Layer 6 of a small transformer language model trained on English Wikipedia (9 layers, counted from 0, width 128). Numbers have three digits each and are written without spaces.
A neuron's activation on a vector x is GELU(weights . x + bias), where the dot is the dot product.

Input weights of the MLP neurons that the questions are about. A number n stands for (n - 500) times 0.0017.
n0 (bias -0.073): 558415600663561552416457312497513543558561628541259513606513367513289464626478647587447620474450712490418503550497396513493425682609474409453208561518503481468363445515329455357419478603557513661447485494396432645547563488406544537593638638485575386625298347529387456428354621466218525513497503485608562378555597481497717484742509500617519478669373494396653356589658750287608552537522
n30 (bias -0.153): 264526439434436510506420540813512485665456483419554554478581450494291439506385530427444391409547573598506580463527597481312461544271684471409407597459437441500645497332644586519420580378554583637546300541634457326543553494525642524666745555625382525515602436500599494660599299606342361433474583497581580522470458372628339273529548234654373472481526521579615711575359436534458513393512
n60 (bias -0.064): 547474484604487503461349559239546476394553477338607444424381618271303456361331658481518291386648592630681488521617830626539421433561621475457551440474445585547568336395627350355634553585356493513574570463625639597516509470521524470679488446582595547533558475593523564591587388408378527356422523462417541533563515479626589315531571512515272500546347444533584411668542618274490620500427
n61 (bias -0.086): 515619602449700526411408449494349431598477454500574626447455553477540480679503456358492479652523564488616455684450478588446298616550444200579453475395530706430563412417566517463699480520608500506518508633635503530382407580525514556590458609443520443605577436788449514444380447542492334407434364505300509447497544489416357503454470537511569489534497366596530494262411681415368649389430
n64 (bias -0.145): 477660357541573610715433438557347491480635420536487335558562588545458470333279509573529410411510305581448548401557648575469648526599409537438493475389359196483174450573575556739474294336450538417524529497633625603413406566653490430650455463484636543617582611441569650658442689497587668556459306528503510419455353551373678503393412432291702451497429503528554338609481455413436712356445
n95 (bias -0.166): 490521585341333477547421537520462534575571545430559607595618302544430421465596506412541412433631440234474525569385639317503606401574523523404484627385399510543678424481471673426443572346466783700530481419509286374469532754612541553425618413692774490578362705766459439503487449336459513464419490389583424364506423428301655523402354612616435433716407401592615460460600531519500599437357
n148 (bias -0.156): 303526661481242593483610638446602425632283567497636698503535304302573453374570554622545604602482510629427420428630442770189354531478264511255504439437544448457334500527574489338562636561593440507467362600663455537519465558598445551450632598487208451507467370397544615317371431526521358475754459500515525510438547383327507354690510577402397395458576625567970627500545510587384565497486
n181 (bias -0.051): 725367431302356533621494628560462432613476462436630388454413322578327395385518469680480416542438522566407387512519608576568522605488485539599491667522630523617627506640503423627390291434489363422663589438349555522494529531433355500527671582598581633386543455453599482402377497590378457542442618576412515526489365345349373397829401433377539491596533554388489634506511549430363630500465
n220 (bias -0.092): 689434379483458489600306661568409473640572680385439392465568472432527539547530604582620447453486531402612478422407646616605422593391383469560367564575364478421628367489207413591478500418484503466419381573618530553565563617525658400537415466534399500473480630581520582359405518515522579542407652521477435440589511624483497546477431428492637566391440452675588466540559619489454355279284
n224 (bias -0.049): 316463510369430490378387698525460602588563483438398619515697419380432437531596353684386480596469373497420414735534602630546453623377439500553599443591409694401544522546466500587469468691462470529565570588629479488510383572469610427557555713349617628584523580494398500564510488424531414238327516661516535442391574515344532297338473481677314509540522413608479407214287558577381593576288
n227 (bias -0.127): 532542575478504700579459556514416486179465642507693525406486474469570565338647493479625336430507605583437396624626520711644493207258456221640550744490566674468585460510243365623469618328774504432511741400588400561407392425689219438622500657630448362534533284567470430500452507306256594407507496672249547542473493503496413413640503409496496497562482662630510449526452634552551453572455
n241 (bias -0.090): 365465635643423663562531520468481324395510222450546443531494377599509519503181612474503573477359304642597404485500476390507467484661529487400584524722612612490573597693503347468373577458387627516559466274570599548684556509544435371734326575536500304509454471408599556577516500530444602356493297289292700556531530405441423507564661384491405531432552533626598419628432457435536345610432
n250 (bias -0.140): 382349622483554468359436470462534367529367684370497623534516485550466391531531421618668387517625719581500692558650672459358645366458497471509429473500408444452412494408444230733472452526521364465490592611451494539317519600525673619676481513569395412545389526440652634629493413670444525440392768545455407432546443546418548513516524541503471276537652331368248464418485613463782526335441
n270 (bias -0.170): 593655448490465741661540467806503485519219439494366411531616544441368555487478497616538547434434421561591378497445567453344369581546490487424477485568281297439459416432664333443379593642587527510619605516497515554470372725462615380542653294731600408497467442707450428453493573352575400644364523597448574534589503284315380552555564409614519487450559308533497464635590429481595675546662
n274 (bias -0.134): 740577529582503544458601476532497386477445485486420633472534393537514439400454453512497758523546497556554500404640550314554305494395352462509582630465485480612462424539474535402384587544519533383575455558628728481424667583283525310453497473336443330472623232590443426517599591604480489465479464437310509438486533388404529325406492431546651463574813378618583420593438480395506491458463
n278 (bias -0.168): 211478490514326599467663376445274477524534493312661513385513376454690558260726597534606277581507419381470447539504632627504449490510266455437630390500570569657621490360720497540497392524354404520552402527477493494667483526467513546548510528605341416481483130662623553589314338383639447409591532513310627681740475477759411382480529650584639556460407429458613590545520507560483493360536
n288 (bias -0.135): 665607522587488503434390662288387423543441663343400205491506278524494410585488535422615542500485517536530458350493503372484500288465519513546375409491647443697534303569540602497605646475451523618513458395592467588552488541588681548484615738320479509408369676481310515410487506601497449323516506491592547482518704572430500541730524366378642536395572444458562519216393661497525575607524
n295 (bias -0.068): 400633293523466547650500500340506349338323562385447719488333557512482419485500601559391445539378583497497497671533459558516552555644377386531462459639436627475525569467528254601500618563515490619292590453571440638409397462476624539806521401561533568636532339602568585446558574389600648332497380491563443343473477566484547373341654390390630610706412500328574424426578539454532604276412
n305 (bias -0.216): 448443507173706342429394259566723538515566496529667515539557604339644423486331671526557336588666396671443339532704643522401486590639433321540600228626655489330256507489551577214400632371503511489568394416591606732442693399364639370577561601631282438524281519500622500504420429515607325511511244687463567496345510599629422549566556540453412543418552479424570455492486564657168626370511
n325 (bias -0.122): 557561553541503497609478427503520491497328357597449414361461610519330259503340655487610351533618610532620390535586614451321636276360395703624530361481407601376467493426513540346558650440649674353592641358522632415636481506588519465573536493509464414513555756632700288461610506549636377510476465641612577481529416500658409161440345591523371507484318494552522453562785487627436291564387
n332 (bias -0.097): 665451278458252517548548573440342481406493627533268424542588380487438355688621369540673493464428454440438627413507446497521304526383435456474564401606369464568583591613516300490331503715631545594672455480305416509637679494618513555517353623544719589248593270443569769481545515503474419356414493630425524412288478500500645524517599375704453579598541370566542769617494584409432571523487
n347 (bias -0.067): 356581567563468676592408357471578424526313416360667487587637497540656599497459524708578586426506389547475525577521394472437562565585367597616626473417437416513380532402233538635652388481413254510576337659540549446487416603656537313727519503464410620515405658484543462534589269547388531430536580539523558531332374546477584572449573466638455669661406497470518425625386310478295648227547
n348 (bias -0.094): 487577510408569454532368497480465512386510582503522438617417686516647336587500640703541656439673530573315319305510261600534512446329460454385569590397541471605597428713404474390487507533350609661443554360447412586452462382359468384690576510558487387413537602442365372668480620428376471621571595367576474611547736472483503473493323247551601692475593330694681686470359522529563381535382
n357 (bias -0.102): 578345465512419413419506653381460407653391558655541463332339497466607567429489536607503464364287468647579522592590516358521465517453383465557503377479610388724454468633511543540478474610554515630657503511698403489452514623455433217572635527527430588552506552520413393601363516539553419448467575331468418419530432339432523538439407562656529525500424481368698391637347536643609366497433
n387 (bias -0.120): 494410417276538385411433523481431699446434683577401591633553529534425497466640409414413589540444465604634380549483536416329453547432432516494702406403612444474469404427534497672546541628524619490471466620397365611384781416584358439602404698473605528430333664424642441681582599503420633598376507710481234617570351399529628380774461491491484469337378470447664574592506421382348558473417
n400 (bias -0.057): 389572300658630690491527451497633449446519530463473412583531610398509535540605629364599381441254355701543398537429443354428420503633381523472404680526605448321415573518497569497506399436544523548419631459542323464401660551475365497551411494444414534557624564601343602641461465513528718396572648616552462300594411655242449571522386568403617463485266233563606606650336649500532417470592
n406 (bias -0.036): 361343588628397424465497462349515403738311576479529551345500600740438452414491589527668516395642575781515506264477703574569522479519417515420585560531422579500605275393426518491684355388613563412556634533345488446563509434559559503476544448638576595437692427596528556693453373342462602437276503369503515488546421523488442429557443533399512574547347489453494365509358523465491354465497
n444 (bias -0.103): 282481607504649573344400701296331448445613152500628544416641494440517642544500497766500353433459709317503500467541467592525417328199405682581736556308514339503503524573463493670577455285494608614582430462464590536608537696557450649452503500432456640408472793466400730433504475349325527593603629633630507497431468497642441314493615554503582463413388317421474402514483473527300584470403
n450 (bias -0.078): 453443631465494441473449500572530509497448415542606417584542694627336506561357476659473649583506517444555569584424647241252497518382497484445487456460388524387540437572524673546407413625485419438765557339331524509676585370403518414674560288381567500497382484556516381479500770406376515497618587400519719542589573548506513354332627619564605464482371447393571225484506682657468591506485
n477 (bias -0.170): 516377440562569469494365409456328539309606493579494509612460385394736437417494429396555513461454517477485728524410381316374555631462598427558402545567574463680323497431574494515491566692412588491558394450512422376556619619442576545742372436415491636622506449404549583476381360441338424409555565479545475518755476434726472433500212549743335353539548245604581510568509536552579538545613
n507 (bias -0.227): 438657766401389819496389540654308762707435733507565572571519630384425400477571606527444440360274461642451381404521522658285389470268554566545434449386354478716542454592553263492496557373486640642551581622547408388223530445264805577592590645615590360405362446439603451426484440384493597458433536439328446414507316563275620273281511368621431714336453594655529629756327533657660504371563
n510 (bias -0.140): 542578359742452446460350680526491476656392473522539351581297512441703375513341518510379636466506453446675565435326464500662521400565400613419519791488573519619313320748428570541410481449419540506579512417473411524614475724587494662631484454479481614637500529303530403370381591330425478411612297434604516432479449620365416689513424459453506469531477370407436578543574525540516806344457

Each question shows a token from some text and the vector x that enters the MLP there. A number n stands for (n - 500) times 0.0088.

"bo": 587506693415564363404646471515522729548378489600452479311555565541427583626625424665414501527591291477555499588540596481561598419328614621253295507302545636487459572392411414355494459444508461473363614529488488545465353481552352423297359393523409673682601407415408655472596619601589629568615503112496378635443369489522487695515594575383375528629488406359636665459485372484639340541672
Which neuron fires most, and how strongly? n406, at about 0.56

" local": 410430530492489655440708527568495674671364405543427409469653501569473460484525385476429387631574372442584618552599565574682495555271673582396563359447442399463614458335446692423432523472371506344398637444541400541564318447617424444511420502455469797681519427409438734482451544596495440503689544224441417586528429573528490650498520441468409611610443404584364580461436370429573371454413
Which two neurons fire most, strongest first? n224, n30

"d": 467405556366640420480552469686350737623406453637559516461410372473369530450602372571375401649742543551510571652427415468596488626463675533600568571481419539385473569423551474392464377373426424458297632391440404329476406578655332483540546495602444732642423571406469670331574591744537450681619461193307358592514545470398493596497570360533533551471500493447510665415469504378461406533629
Which neuron fires most, and how strongly? n181, at about 2.6

"b": 619588383426661476380626357397588649502505359471461540370494472463454404382474393581297430618681362315543673604587452582488592516365680551426449497503462426463530585293553530304517585553421510452384688352442581560560436453398335396381512385612601561772452465338413650387707427607530656531700364219398335641562511416551483638441567378425593508686559633325643776518481516494537355567577
Which neuron fires most, and how strongly? n295, at about 1.1

"\n": 541627622408516490490563506626429700452476320646523514506517501511407595499567297388441643560454543478586516686601676440737335587342713598451433362425552430509451531371497537261451429481376451437436784491449264411374429509425521525573473601455496675555430499346544496530537556624557524408656555160280418662391533476571543651496412352377567715548406535426480496492563538469616414443524
Which neuron fires most, and how strongly? n507, at about 2

"le": 459441511465539572484544423571444828594406358533436431415644539417428461552651508412357506624542371383588549652683608486684405527239646570466565416509470393372502577311485573457441506571545459284403751363522449463456438401655471497427503545394440790687511484382473635438543597506573542539576550208484408602430457551516526690529492406400477640572523467312517549526409461523502383386450
Which two neurons fire most, strongest first? n224, n387

".": 431548452443530514468528501586422735595526475522490376437636531505484542580595389467494512635446493395637512727555599504830379568286590613452422353559482474414405476333429493414531474506423522406403750397444425341377412404597545542601584584508502747692449506402446647474663620600491570413610434312455393633441611417570485644483356371410440588513372446405498549484501380507399327461487
Which two neurons fire most, strongest first? n224, n387

" not": 508583466456477432521442409579578542725405451480678380285556477393463465604690363626305491510547609538645525535561615425644462554470624488510659448410446437448665590380365556209554520535356426442488695601518385369425506398642422391564359552400565630398480465383328610524626565529469392650418496192472498579458400549575504597445539443486646636494594554514333654484528340238681432447572
Which of these neurons fires most? n347

"ac": 380478582458521720555507412568382694492324424448426513296463494365477630349423328528575314508467424358561475643516590460576435419315601703489526505415440543488506583169386486495591531559467548344426677439514351491468361549516425449400437500457543685642435563371597819341573475670475574582651326250382432610494581467535593692543613452544654633556412554500463608552423503560669410552513
Which two neurons fire most, strongest first? n227, n444

"tt": 478495407361619501526568349736673610657429503635538405407492414345398535448644338546395416569764468348645602644498500435576239688410625484461471414516490534478521526385494522214303467533490355450413616467479411508484360483559418418394541368616582531668547463495417682285578713622579517696505482271578522680482580491473307581386552421614496510619401645475548544533480302449544387690514
Which of these neurons fires most? n270

"ma": 548490539369598363356542574405614578568484401520391490294599444378566567515574443553436431490518378396647489680456551489626372408273706581282437383455524547425549626464581578338509538529489451440431749463619394434453381526466296425365542409511408690638524564574381701396417620750542503678591390361387458573545654550553564644628708436402641526557439402442440510517284395457508238621694
Which of these neurons fires most? n357

"o": 413469594457567410484679275578505725586560487472531497460383635309404407549739328628356443547528410517580473665576612537494465430424586513436365460320560489509435566353271609284618643562602519508432674540496463491564400519555254693296304358470415560690650508436451544439626563612646468571711388239393452617494448488612386512509705511343424546554522488355630661410484463451526338550496
Which neuron fires most, and how strongly? n148, at about 2.7

" Con": 711489555496706441402616408426429686462369355657397506436560531526618500388701277385362456614617493422617374528555651351641463674388666690366509442469412480671613467238471258434457627470456504561440511531685477523573437565504375358462404549458503595675540355398293573436704464571600507513651325251481443585535575542622458599493602582486521536526510422416483491624346501357575353385433
Which neuron fires most, and how strongly? n274, at about 3.1

"g": 582457531399554325475652311494477713580469408500466506349484526498369682379608520674327476754689592365567416632574483476529562469364787573330499470420470521389515587461444507387517508401471585466360573444294427545581403505431197465423485455504444637724464467353346632439601357625408500530687477190595308540496526624546528713551588451351442479744592638369515569513491410546565430581637
Which of these neurons fires most? n0

" |": 732491423534537486436579430629339567675445328616458444383629510554388518511572507362399543587631374454479462714551538613761518602387567568437522454427496665522441598283451536362519405557464462426386749464507470331447378497511444509526453518315421732744444509420348575361617628529545481537680414239488411536483611578528587553560504562374464563538476554450505452480402328378613321504472
Which of these neurons fires most? n224

" Po": 648524559520623560332584433275405710493458429500522450435502474555399475510694343489500332559627415518617343666523458439553573577384705592457396435335397714460680510345587554410370518477536508310350623461502452529665517532385442482494450454473402598690533447433181604530790378591604430660625476273487442698455566527662465605493562498376568518607442425345552647494520361384553266406659
The three highest activations, in order: n278, n60, n325

" \"": 537527560455518483479560405574380619546438481580519497345478584388483436488490519394623492491593539491643544748541564444709287585301761543440457362347429466562426540337484559361379620510528545373339598504410593595375406433616409554451598503479451751635477477395486649393587507467679558549627492197458444433230519528592484639517578451387486640483589297492448608494369539354617417424547
Which neuron fires most, and how strongly? n61, at about 1.1

" a": 637483559491575501530638423628415560588428508646452450363535482555429395629535274360458426474570412393634513688511511415734505449268603451453560534441510511471611599260306685530563586526388461447410640370632417457422459347621384477629365582405417670711485355377422726498473484639567595395649450310495531624322548519474638627501660333362498587360461475496466562556470427468613470440606
Which neuron fires most, and how strongly? n227, at about 2.3

"|": 574563579681445389522504344565472588599382420806446423331569479487362412485660299347519668622420415382543520682516541521702508487395568640429491336332478489551489676377446585384403452480572593521418677356409351434519475407410435395551380527491478756698406597499354646405627384617511598726604323272511421601413533424510587516420525507422549600536512459438578601503474508528629362489503
Which neuron fires most, and how strongly? n357, at about 1.1

"if": 635575492465466466573619340588460659489388405496388241495420571448486716483665461692320415538579371432605567598494509484675478491405550496507602430442394519428483606405525441352340502380402648463551541478535444402533443625618266426424501394512404622722348516515385635494703706659587490660558410179383453636549492586541555653622554366384495627628303505520369450650494415337531608577332
The three highest activations, in order: n64, n270, n510

"s": 609420551526541419536625456599487653650506511448505450326527539446404531400652351530472585744730477352658634673528570381529410489440685487328443418503389556557503516225502526372308670480466473396248720454349405402506370504604441466456440548406507664539345508370364564424606514641409543755532499291445438636606427563485382700462561425513531581593549528255540567468500520469679360534477
Which of these neurons fires most? n250

"y": 698510505347648435644549362533578774618451493596466464317626520394522451484580375513463666571751402476444587596507533452449485436457596529409414463499464598527493545387519533353418551556437478537344566459396494407441403434429416468629354283472487666556516507273345623533631639654430514554639513104489471464523490584640453693475665491289385671659511555286541675527473305328684319496519
Which of these neurons fires most? n348

"ing": 594474497393468507391648511489522557708449509712440484489373561531497520572621319462353514589699418301566552566539549420559353471493566528358469518400437509470468639400466541357636502448459506586305642457378523405605403546464384601555269548373348684710548567411444701498612716696488646569567418124492399521522471652575485633580425410333344620556490457315520537637418498312593312438592
Which two neurons fire most, strongest first? n510, n400

"==": 524592583486379616534568441558367668536464538643499486442694525508433525512544392456404627596428479503515585573526643599584397597228705636492507346375371475490379435239507558364596499457489616499405762381489401334359407442477477383524427547497451775578497549431497662543549520512542550504685468263412392617376619458465574598516492453383512691496480474513287384554362505364732421379588
Which of these neurons fires most? n507

"el": 509459468419588592388446365465513665718489300591414412470577512456497542459582340623320528594599470405576577671490593472507533510372579517284549475520409440383427631264383599370354484598443448488450635414445477496423408498589356456479481457413425680702627436243495645418516699582565536635567400125304601563508570565613444602594603638446513589676540543239469567560538491447605469468535
Which of these neurons fires most? n450

"ver": 631475441501519491604486503576568568675442491649413488459547451381468602505686217583440462676475457431461401614532534444649628639373647592469505573588460621494490498316460518374378423540438532293362637485469424571515392544707450486224473368568497611661466584335387675325625440530534400715553513223548413637512564407549461628516489194487482592461382502393344570661413355341577517587572
Which two neurons fire most, strongest first? n270, n181

"al": 564459553423472617592581489608367652628358315481569355420394441349546492593462467524400498552660410367746427593364548489636571431393528546555429569493444588429445546333469553332449522405365527565468594344586409486523517611657353486448464485538515612731215439392318659350540574665665531619561435228238380647571443553604527606561612588444564669594363584565302487484367494484679476518492
Which of these neurons fires most? n510

"tin": 537428543512484457467779364422511590619600417676504409372519451397526646420697253596356438686503353339761549612568585469496571483409641548259496533420398558597587574466486633465388341499370454516366622506395418385579337473360348435489338393398461550731501443387421726550571431531441725629614579295371427582475704554632515674492652432528555634525554379450361344551446463459709427545517
Which two neurons fire most, strongest first? n278, n450

" in": 426581520423510526382540422566387647585490507621528426496636526403494508427477449286440429552535455352602487596568566513782401578297702520464532412461442462552529542278436529447408496604487537356294733454566445343526436496644556484492520615457427845582415433364472670452567510527601493523668537167455479464513485534467564664470635402465495563495497503418527587487434411496507341377516
The three highest activations, in order: n30, n507, n224

"mp": 584448435359475456204394514390507590529392478631491520432428571455351546538563447634343315593514346336464510604508493376473411567281668569411744637508361566447639592242463552476435506468437477467382651509466598305541506467658222494426536577533499647634524689445361611548739530538381497662675496273379508558538671490730498705633650419415695524534502486493410517478491552415511321496530
Which neuron fires most, and how strongly? n444, at about 3.7

"ney": 525488480467622544488626458565491631702554379591425533396583554481475519498676318558355509667534438379440524585471516432597458554453548571319358548424402522359579499236424618366407538513481462436494643482376445507586243359588399542532404432568552636684572587270381668444720700634488618602657519086513473492466411421601385663507526412516424527599614424245462571514511457384594441519589
Which of these neurons fires most? n450

"ad": 481385508321562389333531388490375676501385567645552402348521503354554522388503501570599373461753534387541574685568510311649487562391791550494599545536486563493573544158349452414508396501501453428366692516500451401445521497629391378424395615419610568613505467384414702386619563543605420520706463379430464501532684511515541584615562510359735725473488466459368591464555498414626261506433
The three highest activations, in order: n227, n250, n220

" h": 607419440321440555495617415551395527562387648655581484317517482531326482503620490520485461588445469513447566632486568520577399580344757591575420617364447447488646581375410632227520510501495206516435752554387435543400406415584458506575419455559414574691425398348517715429594567737554515405592394303473422662528570510467478631457540354383412490581424495548689593418499428554555190618657
Which of these neurons fires most? n227

" pa": 710527482536591651477483318341419596439364426580528500394503492527474519573589368409408325551607340410634573576514592421606457680199747571357535533359511591630590553340499559414411533567480505258418636620563425520586537519333354439467488557560375549752542380455347800392501575668460487677636422278442448511340450606531531568422589369442566618549463405506742512450402438492547318584517
Which of these neurons fires most? n274